Layer 9 of a small transformer language model trained on English Wikipedia (23 layers, counted from 0, width 64).
A neuron's activation on a vector x is GELU(weights . x + bias), where the dot is the dot product.

Input weights of the MLP neurons that the questions are about. A number n stands for (n - 128) times 0.0068.
n1 (bias -0.097): 87, 89, 150, 96, 156, 142, 116, 153, 152, 143, 130, 84, 138, 177, 139, 104, 122, 144, 84, 146, 145, 150, 115, 125, 144, 146, 151, 107, 141, 120, 156, 96, 120, 138, 142, 136, 132, 133, 176, 105, 91, 145, 108, 131, 124, 133, 99, 168, 123, 119, 197, 122, 167, 110, 117, 133, 146, 115, 103, 132, 128, 155, 125, 173
n10 (bias -0.037): 101, 165, 105, 144, 182, 129, 39, 120, 160, 163, 119, 116, 135, 116, 154, 132, 136, 53, 121, 151, 116, 92, 92, 120, 107, 183, 169, 76, 136, 145, 151, 139, 124, 193, 129, 158, 117, 137, 119, 82, 137, 138, 112, 129, 109, 151, 132, 168, 85, 117, 145, 169, 120, 142, 131, 105, 149, 158, 90, 153, 101, 130, 126, 104
n20 (bias -0.030): 158, 87, 166, 121, 120, 181, 152, 100, 134, 119, 156, 132, 164, 130, 121, 108, 37, 154, 132, 105, 177, 134, 119, 127, 140, 169, 81, 153, 172, 159, 104, 114, 180, 79, 141, 115, 115, 128, 154, 123, 180, 141, 126, 129, 143, 83, 89, 83, 95, 138, 128, 104, 136, 139, 128, 108, 157, 171, 148, 156, 105, 116, 135, 88
n22 (bias -0.052): 108, 130, 127, 103, 127, 140, 85, 145, 106, 170, 145, 129, 108, 115, 117, 126, 130, 145, 111, 112, 189, 144, 185, 130, 103, 125, 171, 62, 173, 136, 119, 125, 100, 137, 125, 178, 163, 105, 142, 134, 112, 95, 133, 106, 113, 101, 90, 132, 117, 112, 161, 84, 131, 99, 148, 107, 96, 105, 108, 124, 147, 152, 168, 199
n29 (bias -0.076): 190, 132, 134, 142, 145, 146, 72, 139, 136, 176, 163, 144, 101, 140, 132, 146, 200, 62, 135, 131, 131, 178, 135, 103, 111, 117, 158, 150, 120, 134, 152, 66, 141, 104, 126, 107, 98, 162, 160, 123, 78, 167, 82, 143, 125, 129, 119, 137, 171, 91, 119, 97, 164, 81, 143, 139, 146, 136, 76, 143, 125, 55, 186, 132
n33 (bias -0.031): 148, 147, 127, 137, 85, 136, 105, 136, 175, 107, 107, 140, 120, 101, 138, 107, 117, 101, 115, 82, 133, 150, 67, 127, 158, 176, 188, 147, 104, 189, 86, 131, 175, 110, 157, 98, 158, 135, 147, 110, 112, 120, 140, 188, 99, 135, 138, 138, 95, 106, 141, 137, 92, 164, 108, 139, 188, 146, 122, 55, 147, 143, 97, 75
n56 (bias -0.112): 128, 119, 155, 113, 101, 163, 95, 159, 96, 126, 179, 107, 142, 153, 84, 115, 138, 112, 105, 121, 138, 157, 73, 108, 142, 114, 163, 175, 190, 141, 106, 107, 130, 87, 177, 7, 147, 108, 141, 111, 108, 101, 123, 136, 134, 134, 111, 131, 152, 136, 158, 128, 148, 181, 102, 126, 188, 151, 116, 78, 189, 125, 91, 179
n64 (bias -0.027): 99, 93, 127, 80, 171, 140, 135, 100, 162, 102, 150, 153, 138, 111, 116, 149, 117, 125, 113, 90, 130, 131, 142, 88, 179, 117, 170, 144, 118, 187, 167, 95, 131, 114, 96, 141, 129, 112, 155, 110, 176, 118, 92, 137, 125, 77, 148, 108, 136, 92, 150, 91, 181, 91, 114, 171, 131, 136, 142, 118, 126, 139, 177, 161
n69 (bias -0.049): 138, 199, 124, 123, 57, 98, 161, 110, 179, 153, 159, 137, 142, 135, 170, 149, 150, 157, 89, 151, 142, 97, 150, 76, 104, 155, 108, 141, 120, 177, 115, 117, 158, 162, 99, 155, 171, 81, 136, 109, 146, 109, 67, 143, 116, 86, 119, 142, 91, 140, 119, 122, 142, 164, 111, 101, 184, 134, 96, 142, 116, 155, 124, 94
n70 (bias -0.043): 164, 128, 122, 116, 204, 108, 101, 159, 130, 165, 114, 159, 150, 123, 132, 155, 142, 95, 86, 105, 129, 112, 136, 80, 180, 148, 131, 121, 210, 165, 65, 109, 118, 152, 149, 159, 210, 97, 130, 126, 143, 105, 77, 177, 130, 155, 105, 120, 115, 86, 125, 117, 154, 117, 148, 115, 130, 84, 112, 81, 99, 143, 169, 135
n71 (bias -0.066): 192, 95, 153, 136, 138, 164, 83, 98, 150, 128, 164, 107, 118, 122, 114, 130, 140, 142, 92, 133, 110, 128, 115, 109, 123, 147, 132, 86, 127, 133, 118, 131, 140, 151, 123, 140, 133, 101, 150, 91, 108, 118, 113, 135, 124, 141, 136, 106, 160, 134, 160, 136, 141, 137, 135, 134, 120, 131, 154, 177, 110, 74, 147, 167
n74 (bias -0.074): 71, 168, 132, 95, 195, 133, 144, 146, 126, 140, 51, 158, 175, 118, 101, 135, 146, 181, 138, 142, 176, 208, 136, 115, 110, 150, 211, 114, 105, 125, 118, 101, 192, 111, 150, 97, 174, 99, 147, 104, 143, 90, 102, 105, 109, 70, 106, 106, 142, 173, 139, 72, 124, 102, 85, 126, 158, 106, 130, 166, 130, 183, 162, 140
n82 (bias -0.021): 136, 132, 106, 79, 108, 129, 101, 88, 177, 103, 195, 143, 90, 144, 151, 134, 126, 139, 120, 170, 160, 111, 175, 77, 95, 123, 142, 89, 127, 169, 176, 126, 163, 134, 145, 129, 143, 76, 194, 121, 125, 105, 111, 116, 120, 99, 118, 101, 136, 117, 176, 93, 158, 109, 114, 109, 141, 140, 129, 127, 130, 147, 113, 201
n83 (bias -0.104): 107, 115, 176, 166, 151, 146, 130, 96, 167, 140, 148, 131, 77, 179, 139, 119, 42, 140, 93, 102, 151, 113, 143, 141, 167, 172, 162, 88, 134, 120, 98, 130, 174, 94, 130, 141, 117, 105, 154, 121, 98, 137, 85, 127, 134, 99, 112, 130, 164, 168, 207, 126, 128, 146, 166, 105, 76, 178, 114, 212, 158, 135, 74, 134
n84 (bias -0.089): 149, 139, 117, 78, 122, 160, 165, 130, 160, 140, 119, 137, 163, 130, 176, 139, 172, 136, 90, 109, 147, 100, 105, 112, 157, 192, 65, 134, 133, 176, 108, 60, 113, 107, 137, 135, 125, 134, 90, 104, 112, 225, 88, 146, 138, 112, 73, 122, 127, 173, 88, 190, 110, 133, 154, 121, 177, 153, 117, 117, 105, 114, 102, 132
n95 (bias 0.014): 122, 126, 168, 184, 102, 104, 131, 131, 117, 102, 94, 101, 118, 112, 109, 109, 103, 157, 135, 154, 107, 116, 114, 130, 134, 134, 108, 136, 107, 108, 143, 149, 129, 160, 170, 75, 109, 162, 116, 57, 106, 137, 140, 139, 96, 132, 165, 139, 98, 161, 133, 162, 109, 152, 101, 156, 146, 120, 135, 139, 141, 124, 106, 84
n118 (bias -0.059): 84, 171, 218, 107, 105, 188, 81, 113, 131, 189, 148, 133, 102, 123, 108, 128, 118, 76, 116, 127, 99, 169, 84, 125, 136, 102, 126, 169, 183, 152, 146, 126, 187, 76, 173, 41, 125, 89, 175, 129, 137, 112, 130, 173, 194, 123, 84, 113, 134, 110, 146, 86, 116, 139, 122, 103, 160, 100, 121, 76, 122, 119, 113, 166
n143 (bias -0.064): 124, 81, 201, 114, 107, 144, 114, 104, 182, 135, 75, 117, 98, 135, 138, 158, 182, 99, 118, 131, 140, 159, 148, 175, 129, 107, 158, 67, 175, 183, 138, 107, 167, 85, 126, 141, 213, 72, 145, 125, 120, 115, 110, 165, 95, 84, 89, 147, 137, 136, 196, 105, 188, 109, 93, 99, 82, 118, 136, 123, 151, 113, 151, 147
n150 (bias -0.041): 176, 137, 138, 152, 113, 174, 95, 46, 140, 140, 156, 133, 149, 121, 121, 128, 114, 140, 135, 110, 117, 118, 194, 114, 147, 104, 133, 84, 159, 110, 129, 108, 137, 132, 151, 124, 218, 88, 102, 123, 178, 169, 110, 132, 145, 123, 103, 139, 146, 182, 113, 128, 108, 131, 110, 67, 167, 130, 133, 108, 99, 107, 137, 164
n155 (bias -0.029): 131, 179, 73, 134, 142, 120, 98, 114, 111, 125, 155, 133, 80, 124, 140, 177, 93, 118, 109, 118, 168, 156, 131, 98, 98, 140, 181, 116, 165, 126, 113, 113, 149, 175, 128, 144, 166, 143, 136, 134, 141, 161, 111, 145, 107, 107, 80, 149, 163, 124, 141, 123, 123, 110, 139, 128, 135, 98, 117, 95, 122, 105, 175, 185
n156 (bias -0.068): 138, 122, 119, 60, 135, 135, 91, 90, 163, 136, 129, 112, 88, 118, 127, 151, 170, 128, 117, 106, 187, 139, 141, 128, 129, 146, 141, 71, 139, 119, 144, 122, 117, 172, 124, 134, 186, 64, 109, 114, 157, 86, 120, 150, 145, 106, 152, 231, 162, 77, 166, 123, 108, 114, 101, 148, 181, 106, 131, 95, 142, 151, 172, 118
n167 (bias -0.025): 186, 123, 120, 151, 133, 132, 134, 138, 154, 166, 88, 136, 91, 135, 143, 122, 172, 67, 97, 121, 172, 96, 161, 131, 164, 123, 157, 76, 134, 120, 146, 92, 103, 127, 146, 124, 149, 123, 194, 125, 105, 101, 149, 109, 164, 133, 76, 117, 114, 27, 136, 164, 160, 132, 164, 125, 112, 153, 128, 100, 139, 121, 137, 128
n170 (bias -0.090): 149, 117, 147, 148, 139, 155, 126, 107, 130, 119, 124, 103, 148, 145, 100, 138, 133, 168, 66, 119, 140, 163, 108, 160, 139, 155, 142, 115, 109, 111, 163, 114, 128, 180, 146, 135, 156, 145, 106, 82, 102, 156, 79, 115, 154, 132, 156, 144, 105, 152, 158, 140, 183, 106, 148, 155, 165, 134, 128, 133, 145, 106, 147, 158
n172 (bias -0.048): 101, 138, 148, 93, 140, 116, 146, 153, 102, 137, 73, 121, 144, 119, 121, 160, 113, 108, 126, 82, 153, 178, 129, 111, 139, 89, 111, 176, 104, 157, 137, 126, 159, 139, 118, 88, 106, 171, 127, 103, 119, 110, 119, 157, 122, 159, 120, 153, 196, 137, 119, 172, 120, 173, 152, 89, 142, 153, 97, 94, 134, 112, 161, 156
n178 (bias -0.076): 76, 169, 172, 168, 133, 141, 105, 108, 166, 120, 139, 96, 175, 128, 107, 122, 181, 138, 98, 106, 103, 121, 120, 105, 142, 166, 131, 142, 108, 148, 123, 107, 121, 203, 160, 85, 163, 144, 138, 84, 101, 149, 102, 132, 135, 140, 130, 142, 111, 76, 130, 132, 153, 143, 139, 142, 158, 155, 121, 145, 185, 123, 136, 130
n179 (bias -0.040): 153, 157, 123, 137, 126, 165, 107, 124, 130, 120, 161, 111, 102, 125, 113, 143, 58, 102, 138, 94, 138, 110, 120, 143, 190, 169, 139, 102, 138, 160, 68, 125, 148, 106, 138, 70, 141, 143, 176, 99, 136, 161, 150, 165, 175, 92, 154, 77, 92, 114, 163, 37, 125, 131, 136, 174, 154, 128, 132, 95, 109, 100, 181, 94
n186 (bias -0.040): 128, 145, 129, 111, 146, 154, 118, 133, 144, 118, 99, 160, 154, 98, 123, 152, 110, 132, 88, 98, 129, 160, 138, 155, 155, 129, 107, 136, 154, 106, 134, 102, 119, 136, 96, 142, 131, 84, 103, 135, 139, 106, 101, 154, 134, 104, 155, 149, 120, 150, 106, 139, 134, 109, 150, 121, 131, 93, 111, 140, 116, 140, 156, 155
n210 (bias -0.035): 108, 183, 81, 159, 105, 86, 174, 93, 178, 119, 154, 116, 132, 116, 158, 145, 143, 179, 114, 113, 141, 116, 129, 104, 139, 138, 129, 138, 118, 174, 69, 123, 100, 172, 112, 158, 158, 84, 130, 115, 124, 129, 73, 156, 91, 157, 126, 160, 108, 164, 145, 148, 117, 138, 123, 91, 157, 111, 97, 145, 178, 108, 90, 145
n221 (bias -0.048): 200, 116, 158, 133, 102, 170, 129, 105, 168, 119, 93, 136, 131, 119, 131, 135, 131, 105, 109, 129, 106, 129, 158, 150, 153, 96, 147, 96, 116, 131, 119, 121, 119, 131, 95, 116, 121, 106, 183, 123, 157, 116, 130, 122, 111, 115, 138, 112, 129, 109, 148, 140, 119, 114, 130, 173, 117, 133, 124, 151, 126, 149, 158, 134
n236 (bias -0.049): 166, 127, 113, 138, 107, 143, 89, 139, 155, 175, 213, 121, 67, 152, 112, 131, 88, 119, 142, 123, 161, 113, 94, 124, 128, 103, 126, 125, 114, 128, 124, 152, 121, 134, 130, 144, 160, 135, 151, 123, 145, 73, 142, 100, 62, 119, 119, 114, 121, 120, 145, 84, 178, 146, 170, 106, 160, 161, 117, 137, 101, 119, 134, 101
n248 (bias -0.045): 178, 131, 91, 126, 161, 114, 142, 165, 95, 122, 179, 116, 81, 151, 140, 137, 177, 130, 138, 116, 121, 151, 39, 106, 128, 157, 167, 168, 111, 156, 103, 115, 145, 89, 126, 97, 130, 154, 106, 131, 91, 163, 120, 180, 93, 127, 120, 142, 166, 127, 126, 110, 133, 160, 116, 168, 121, 139, 49, 85, 134, 114, 95, 104
n252 (bias -0.071): 152, 133, 127, 124, 155, 173, 103, 123, 115, 133, 95, 92, 117, 198, 141, 103, 108, 156, 87, 121, 135, 141, 92, 147, 131, 131, 149, 156, 140, 120, 113, 101, 132, 124, 164, 124, 130, 143, 130, 117, 102, 133, 95, 131, 136, 173, 96, 163, 149, 137, 133, 114, 136, 128, 131, 119, 117, 148, 119, 134, 140, 91, 98, 129

Each question shows a token from some text and the vector x that enters the MLP there. A number n stands for (n - 128) times 0.051.

"all ": 133, 127, 101, 98, 138, 146, 126, 123, 130, 117, 113, 99, 128, 111, 131, 143, 135, 149, 99, 142, 96, 120, 112, 126, 123, 134, 129, 121, 128, 149, 115, 143, 136, 121, 104, 161, 139, 137, 146, 226, 124, 128, 137, 115, 139, 149, 132, 121, 141, 125, 125, 124, 137, 109, 117, 127, 138, 104, 153, 116, 105, 125, 127, 134
Which of these neurons fires most? n70

"| ": 135, 134, 125, 118, 141, 148, 125, 123, 130, 117, 127, 101, 113, 127, 137, 128, 123, 149, 93, 135, 116, 112, 129, 126, 121, 138, 141, 123, 129, 120, 131, 141, 127, 117, 99, 153, 119, 145, 129, 240, 124, 122, 135, 104, 137, 136, 135, 130, 119, 132, 143, 133, 140, 117, 125, 121, 118, 118, 143, 145, 126, 120, 104, 120
The three highest activations, in order: n83, n252, n22

"===": 130, 127, 126, 125, 135, 147, 136, 109, 126, 116, 115, 104, 110, 126, 131, 144, 134, 153, 90, 126, 115, 107, 134, 121, 105, 146, 143, 127, 118, 113, 121, 165, 152, 104, 89, 163, 131, 123, 142, 208, 116, 120, 170, 120, 122, 157, 129, 127, 109, 112, 130, 161, 136, 117, 132, 133, 123, 106, 169, 109, 134, 115, 125, 110
Which of these neurons fires most? n167

"R": 143, 131, 132, 124, 140, 145, 135, 143, 119, 120, 110, 94, 129, 116, 128, 129, 128, 147, 91, 153, 69, 127, 132, 118, 112, 137, 121, 116, 123, 124, 131, 146, 120, 119, 117, 131, 124, 158, 110, 184, 118, 125, 151, 103, 117, 162, 171, 134, 118, 136, 138, 151, 141, 122, 134, 138, 124, 110, 138, 105, 124, 119, 130, 131
Which of these neurons fires most? n95

"th ": 124, 131, 127, 125, 147, 168, 123, 130, 129, 115, 114, 96, 138, 127, 120, 126, 145, 147, 93, 124, 104, 113, 129, 126, 137, 129, 116, 127, 113, 140, 122, 116, 126, 132, 104, 139, 131, 142, 140, 205, 113, 130, 159, 103, 154, 162, 133, 118, 135, 103, 134, 135, 149, 122, 120, 115, 130, 115, 148, 113, 122, 112, 132, 135
Which two neurons fire most, strongest first? n167, n252

"\n": 133, 121, 136, 120, 127, 147, 128, 108, 137, 119, 134, 99, 114, 114, 134, 123, 138, 139, 98, 144, 114, 123, 112, 130, 115, 126, 136, 147, 125, 124, 137, 150, 124, 113, 97, 149, 127, 134, 137, 231, 121, 126, 158, 98, 126, 141, 136, 130, 126, 124, 146, 135, 141, 120, 99, 114, 124, 120, 148, 119, 137, 125, 140, 127
Which of these neurons fires most? n143

"came ": 125, 139, 135, 104, 139, 170, 121, 136, 133, 121, 122, 98, 145, 104, 141, 138, 127, 140, 98, 132, 116, 116, 124, 125, 109, 133, 123, 138, 130, 133, 136, 149, 143, 128, 88, 144, 118, 182, 143, 199, 113, 134, 127, 100, 137, 157, 116, 114, 119, 142, 120, 107, 136, 114, 128, 128, 150, 106, 161, 111, 98, 114, 127, 118
The three highest activations, in order: n20, n84, n252

"cre": 128, 142, 124, 124, 120, 143, 126, 119, 134, 109, 129, 97, 137, 99, 150, 130, 128, 132, 99, 151, 98, 129, 128, 128, 112, 134, 109, 140, 117, 146, 124, 168, 140, 146, 101, 161, 131, 141, 106, 202, 131, 123, 129, 95, 135, 147, 149, 130, 115, 129, 139, 149, 136, 108, 122, 116, 155, 106, 132, 134, 82, 130, 134, 114
Which of these neurons fires most? n69

"-": 140, 133, 124, 129, 124, 148, 131, 141, 126, 112, 127, 103, 129, 105, 124, 119, 139, 131, 101, 140, 93, 134, 119, 123, 113, 104, 116, 140, 116, 130, 126, 146, 123, 127, 113, 133, 111, 172, 146, 226, 119, 129, 137, 100, 142, 169, 154, 122, 131, 121, 124, 137, 137, 107, 130, 138, 150, 117, 132, 116, 121, 114, 126, 117
Which of these neurons fires most? n29

"ills ": 125, 140, 133, 121, 134, 155, 121, 119, 126, 118, 125, 104, 146, 107, 127, 144, 122, 148, 96, 125, 98, 122, 141, 118, 138, 125, 120, 142, 133, 129, 124, 158, 143, 114, 86, 146, 155, 161, 129, 220, 104, 132, 149, 112, 149, 157, 125, 115, 126, 116, 102, 115, 137, 115, 117, 127, 129, 97, 155, 120, 111, 124, 125, 119
The three highest activations, in order: n70, n186, n150

"schools ": 139, 152, 124, 131, 139, 159, 122, 107, 134, 102, 133, 98, 139, 113, 130, 133, 116, 154, 100, 128, 86, 127, 132, 119, 117, 126, 118, 134, 133, 131, 139, 148, 144, 117, 86, 160, 134, 139, 139, 204, 109, 143, 140, 104, 143, 156, 116, 137, 134, 124, 112, 135, 129, 109, 110, 110, 128, 103, 165, 121, 111, 140, 129, 135
Which of these neurons fires most? n150

"ody ": 127, 131, 120, 121, 143, 157, 131, 143, 100, 111, 97, 97, 145, 118, 134, 145, 130, 146, 97, 142, 87, 128, 108, 124, 142, 112, 105, 147, 121, 115, 127, 146, 133, 132, 107, 132, 134, 142, 116, 205, 129, 125, 152, 95, 149, 156, 136, 120, 128, 147, 109, 142, 150, 112, 120, 117, 137, 120, 148, 122, 112, 133, 126, 142
Which neuron fires most, and how strongly? n186, at about 1.2

"ures ": 145, 136, 120, 119, 140, 163, 125, 118, 121, 105, 138, 98, 139, 108, 131, 144, 107, 144, 96, 127, 99, 124, 130, 117, 134, 121, 121, 148, 139, 131, 116, 146, 141, 121, 93, 134, 141, 154, 126, 216, 119, 139, 146, 121, 138, 153, 130, 120, 123, 129, 128, 121, 137, 109, 121, 115, 123, 105, 166, 121, 114, 130, 127, 124
Which two neurons fire most, strongest first? n20, n150

"and ": 149, 130, 110, 120, 137, 134, 123, 118, 118, 119, 124, 99, 121, 102, 131, 142, 132, 137, 95, 145, 101, 127, 124, 122, 146, 124, 139, 145, 132, 139, 124, 152, 132, 141, 97, 162, 120, 129, 140, 229, 116, 127, 144, 118, 124, 147, 129, 129, 119, 107, 141, 123, 140, 108, 131, 134, 123, 93, 147, 130, 109, 125, 138, 126
Which of these neurons fires most? n70

". ": 139, 124, 127, 107, 135, 159, 125, 140, 110, 120, 127, 95, 135, 117, 125, 121, 137, 134, 96, 130, 110, 118, 116, 127, 130, 113, 130, 145, 127, 135, 129, 149, 119, 129, 120, 112, 126, 131, 125, 216, 117, 114, 161, 95, 140, 160, 145, 128, 123, 132, 127, 135, 145, 111, 114, 135, 144, 130, 152, 111, 133, 127, 124, 130
Which of these neurons fires most? n56

"row": 133, 128, 120, 136, 158, 153, 121, 126, 136, 89, 89, 99, 146, 104, 137, 131, 121, 142, 105, 124, 103, 113, 130, 132, 117, 123, 109, 154, 112, 125, 127, 155, 133, 130, 84, 149, 121, 158, 122, 196, 117, 125, 130, 94, 145, 159, 155, 115, 121, 155, 114, 150, 130, 124, 112, 127, 152, 113, 150, 140, 136, 113, 134, 123
The three highest activations, in order: n186, n170, n95

"tou": 105, 140, 107, 132, 134, 154, 132, 121, 139, 87, 129, 101, 136, 110, 137, 134, 151, 148, 103, 141, 103, 135, 111, 129, 119, 142, 111, 112, 123, 138, 142, 159, 136, 142, 93, 147, 115, 146, 121, 209, 123, 134, 131, 85, 145, 138, 149, 112, 123, 133, 114, 147, 126, 108, 105, 135, 140, 96, 151, 137, 112, 123, 130, 121
Which two neurons fire most, strongest first? n186, n170

"(": 128, 133, 125, 116, 140, 154, 112, 132, 108, 131, 116, 96, 128, 119, 121, 126, 125, 150, 93, 146, 110, 126, 115, 118, 107, 141, 147, 137, 129, 120, 137, 142, 133, 125, 115, 144, 141, 157, 133, 218, 115, 130, 141, 96, 122, 155, 142, 122, 127, 132, 114, 127, 128, 117, 136, 134, 132, 113, 128, 117, 130, 115, 125, 140
Which neuron fires most, and how strongly? n252, at about 1.5

"roy": 112, 124, 110, 113, 133, 150, 134, 130, 131, 123, 109, 96, 148, 102, 116, 124, 131, 140, 102, 130, 113, 133, 134, 133, 135, 117, 127, 161, 101, 143, 150, 157, 140, 136, 97, 144, 100, 147, 94, 195, 111, 125, 151, 106, 125, 163, 163, 136, 116, 150, 110, 142, 123, 132, 113, 116, 136, 117, 154, 138, 99, 126, 123, 136
Which neuron fires most, and how strongly? n172, at about 1.4

"47 ": 126, 126, 125, 120, 163, 163, 127, 118, 132, 122, 113, 95, 128, 130, 138, 132, 141, 141, 94, 147, 86, 125, 115, 127, 123, 136, 136, 126, 124, 134, 127, 117, 115, 130, 106, 144, 121, 144, 137, 201, 113, 132, 134, 90, 147, 157, 134, 126, 128, 136, 134, 132, 145, 106, 116, 125, 120, 111, 167, 121, 105, 122, 131, 138
Which of these neurons fires most? n252

"comm": 134, 135, 109, 108, 133, 147, 125, 138, 148, 112, 145, 101, 126, 87, 151, 127, 136, 139, 85, 146, 100, 110, 157, 102, 138, 136, 128, 152, 104, 145, 143, 162, 129, 151, 101, 136, 110, 144, 131, 184, 114, 142, 144, 129, 127, 158, 139, 118, 126, 125, 112, 144, 132, 107, 109, 114, 141, 105, 172, 115, 98, 121, 130, 134
Which of these neurons fires most? n82

"of ": 132, 132, 116, 127, 129, 154, 122, 116, 117, 126, 140, 95, 120, 123, 116, 147, 132, 153, 95, 137, 105, 121, 117, 128, 133, 134, 131, 138, 122, 144, 120, 139, 133, 128, 93, 158, 145, 142, 125, 208, 122, 130, 159, 106, 130, 143, 131, 142, 128, 108, 127, 116, 141, 107, 128, 138, 121, 90, 164, 112, 120, 114, 131, 129
The three highest activations, in order: n155, n22, n71

"== ": 128, 127, 122, 114, 134, 157, 122, 124, 141, 118, 137, 96, 115, 131, 138, 138, 139, 156, 90, 134, 106, 122, 127, 120, 86, 153, 127, 121, 121, 123, 117, 160, 131, 118, 102, 130, 113, 126, 110, 194, 121, 130, 163, 121, 121, 154, 120, 129, 127, 122, 140, 175, 140, 120, 142, 125, 112, 104, 170, 108, 128, 136, 126, 112
Which of these neurons fires most? n71

"but ": 138, 121, 124, 108, 139, 145, 119, 142, 125, 120, 97, 97, 127, 103, 138, 152, 138, 132, 91, 141, 105, 111, 119, 129, 130, 131, 138, 134, 133, 137, 128, 147, 140, 138, 100, 151, 127, 138, 129, 220, 112, 117, 145, 120, 121, 152, 120, 113, 115, 132, 131, 127, 150, 114, 123, 134, 130, 98, 149, 118, 113, 136, 139, 133
Which of these neurons fires most? n70

"for ": 134, 147, 123, 113, 146, 148, 119, 122, 108, 126, 134, 97, 123, 118, 127, 143, 132, 155, 94, 135, 103, 105, 113, 129, 126, 139, 130, 150, 119, 136, 133, 133, 144, 127, 103, 145, 121, 139, 141, 214, 125, 134, 158, 111, 115, 140, 126, 129, 115, 119, 121, 108, 146, 105, 129, 135, 131, 99, 172, 110, 111, 124, 138, 131
Which two neurons fire most, strongest first? n155, n64

"with ": 138, 137, 120, 110, 143, 143, 123, 118, 111, 117, 127, 100, 123, 114, 134, 150, 124, 152, 105, 139, 105, 115, 118, 134, 123, 125, 130, 129, 125, 134, 134, 144, 132, 125, 98, 163, 126, 142, 133, 233, 127, 126, 147, 122, 115, 137, 126, 131, 127, 123, 133, 104, 145, 109, 126, 130, 136, 90, 156, 120, 106, 121, 137, 122
Which of these neurons fires most? n155

"off": 122, 124, 123, 117, 142, 155, 113, 131, 152, 101, 146, 101, 141, 101, 122, 140, 128, 138, 103, 128, 94, 112, 146, 114, 142, 118, 122, 164, 116, 131, 157, 165, 107, 127, 98, 138, 126, 157, 150, 199, 107, 120, 139, 102, 141, 152, 154, 125, 106, 130, 101, 145, 129, 116, 130, 132, 153, 104, 158, 117, 125, 114, 125, 106
The three highest activations, in order: n64, n186, n178

"at ": 132, 141, 105, 107, 142, 153, 133, 130, 102, 117, 136, 101, 137, 110, 119, 130, 135, 142, 99, 131, 115, 126, 104, 135, 144, 123, 99, 160, 122, 137, 139, 145, 133, 123, 104, 124, 118, 156, 132, 220, 123, 126, 162, 88, 125, 143, 139, 135, 125, 138, 106, 118, 134, 123, 131, 139, 139, 99, 159, 122, 121, 124, 106, 137
The three highest activations, in order: n248, n186, n252

"\n\n": 128, 115, 132, 108, 132, 141, 119, 116, 132, 132, 114, 101, 113, 114, 132, 124, 142, 149, 100, 138, 117, 129, 122, 127, 114, 141, 129, 133, 125, 122, 133, 162, 126, 125, 94, 126, 125, 123, 133, 236, 123, 121, 167, 109, 138, 142, 134, 121, 126, 139, 125, 118, 133, 119, 111, 115, 128, 120, 153, 124, 143, 128, 138, 126
Which of these neurons fires most? n22

"connected ": 120, 135, 117, 111, 137, 155, 130, 120, 125, 126, 139, 99, 139, 113, 125, 137, 125, 139, 107, 143, 128, 130, 122, 126, 95, 135, 123, 117, 119, 132, 134, 161, 120, 127, 108, 148, 131, 171, 147, 215, 140, 125, 132, 111, 136, 153, 122, 122, 127, 134, 120, 107, 141, 122, 111, 121, 128, 99, 182, 122, 79, 120, 139, 107
Which neuron fires most, and how strongly? n236, at about 0.65

"atch ": 127, 138, 135, 117, 149, 166, 134, 123, 106, 109, 104, 95, 154, 112, 128, 135, 143, 149, 90, 130, 108, 108, 123, 115, 131, 130, 114, 144, 130, 129, 129, 136, 131, 131, 111, 132, 142, 145, 154, 202, 126, 131, 146, 102, 144, 148, 127, 126, 129, 123, 119, 114, 143, 120, 115, 121, 132, 104, 160, 122, 117, 124, 121, 136
The three highest activations, in order: n252, n70, n118

"ility ": 134, 146, 135, 129, 137, 166, 128, 113, 134, 116, 124, 95, 137, 120, 132, 134, 126, 140, 97, 133, 106, 121, 124, 106, 132, 116, 125, 154, 129, 125, 129, 151, 143, 103, 106, 124, 138, 145, 125, 204, 125, 140, 162, 101, 151, 147, 128, 123, 137, 130, 112, 131, 149, 119, 107, 129, 112, 102, 161, 118, 102, 130, 124, 122
Which neuron fires most, and how strongly? n118, at about 1.5

"life": 122, 129, 130, 122, 135, 153, 97, 114, 139, 95, 128, 98, 146, 104, 125, 129, 133, 146, 105, 127, 102, 136, 118, 142, 115, 124, 139, 127, 109, 130, 141, 165, 149, 141, 91, 147, 138, 142, 143, 202, 118, 123, 132, 105, 143, 160, 133, 135, 125, 130, 126, 134, 110, 117, 110, 126, 142, 98, 166, 121, 120, 120, 141, 123
Which neuron fires most, and how strongly? n71, at about 1.1

"e ": 142, 129, 132, 112, 128, 155, 138, 128, 103, 113, 120, 99, 147, 116, 126, 129, 114, 138, 97, 137, 107, 129, 118, 124, 129, 123, 109, 140, 124, 118, 120, 155, 133, 115, 104, 139, 126, 155, 117, 223, 129, 130, 154, 94, 145, 155, 142, 132, 126, 124, 134, 123, 144, 115, 129, 122, 125, 130, 142, 143, 109, 113, 137, 120
Which two neurons fire most, strongest first? n20, n252

"met ": 132, 157, 134, 112, 132, 165, 130, 124, 131, 121, 131, 99, 147, 109, 129, 132, 113, 148, 100, 123, 103, 125, 115, 123, 110, 129, 140, 130, 121, 133, 144, 154, 131, 125, 84, 150, 113, 146, 141, 208, 132, 132, 140, 132, 139, 153, 116, 122, 127, 120, 128, 92, 138, 114, 114, 131, 126, 105, 170, 111, 107, 113, 138, 130
Which neuron fires most, and how strongly? n118, at about 1.3

"oid ": 127, 119, 115, 109, 136, 149, 122, 125, 116, 113, 127, 101, 144, 116, 145, 149, 120, 141, 94, 142, 104, 134, 115, 121, 120, 129, 117, 132, 118, 128, 117, 142, 137, 118, 115, 146, 151, 148, 133, 231, 126, 129, 152, 112, 149, 150, 132, 111, 129, 115, 128, 116, 139, 107, 133, 123, 130, 105, 146, 124, 111, 126, 137, 118
Which of these neurons fires most? n70

"the ": 123, 125, 117, 119, 136, 152, 119, 118, 131, 116, 126, 96, 128, 110, 122, 138, 138, 153, 97, 140, 104, 128, 124, 127, 123, 145, 126, 140, 119, 136, 122, 136, 115, 126, 83, 164, 146, 151, 134, 216, 114, 119, 149, 120, 133, 151, 126, 126, 136, 120, 139, 140, 152, 107, 130, 133, 123, 106, 148, 118, 119, 120, 116, 130
Which of these neurons fires most? n71

"that ": 134, 117, 120, 100, 133, 153, 114, 145, 130, 115, 130, 95, 130, 106, 133, 148, 129, 148, 101, 144, 109, 116, 121, 136, 128, 135, 148, 123, 134, 144, 116, 153, 145, 120, 99, 159, 137, 141, 130, 214, 120, 119, 137, 119, 124, 146, 121, 118, 128, 127, 130, 124, 146, 108, 107, 136, 119, 102, 152, 117, 121, 135, 116, 131
Which neuron fires most, and how strongly? n143, at about 1.5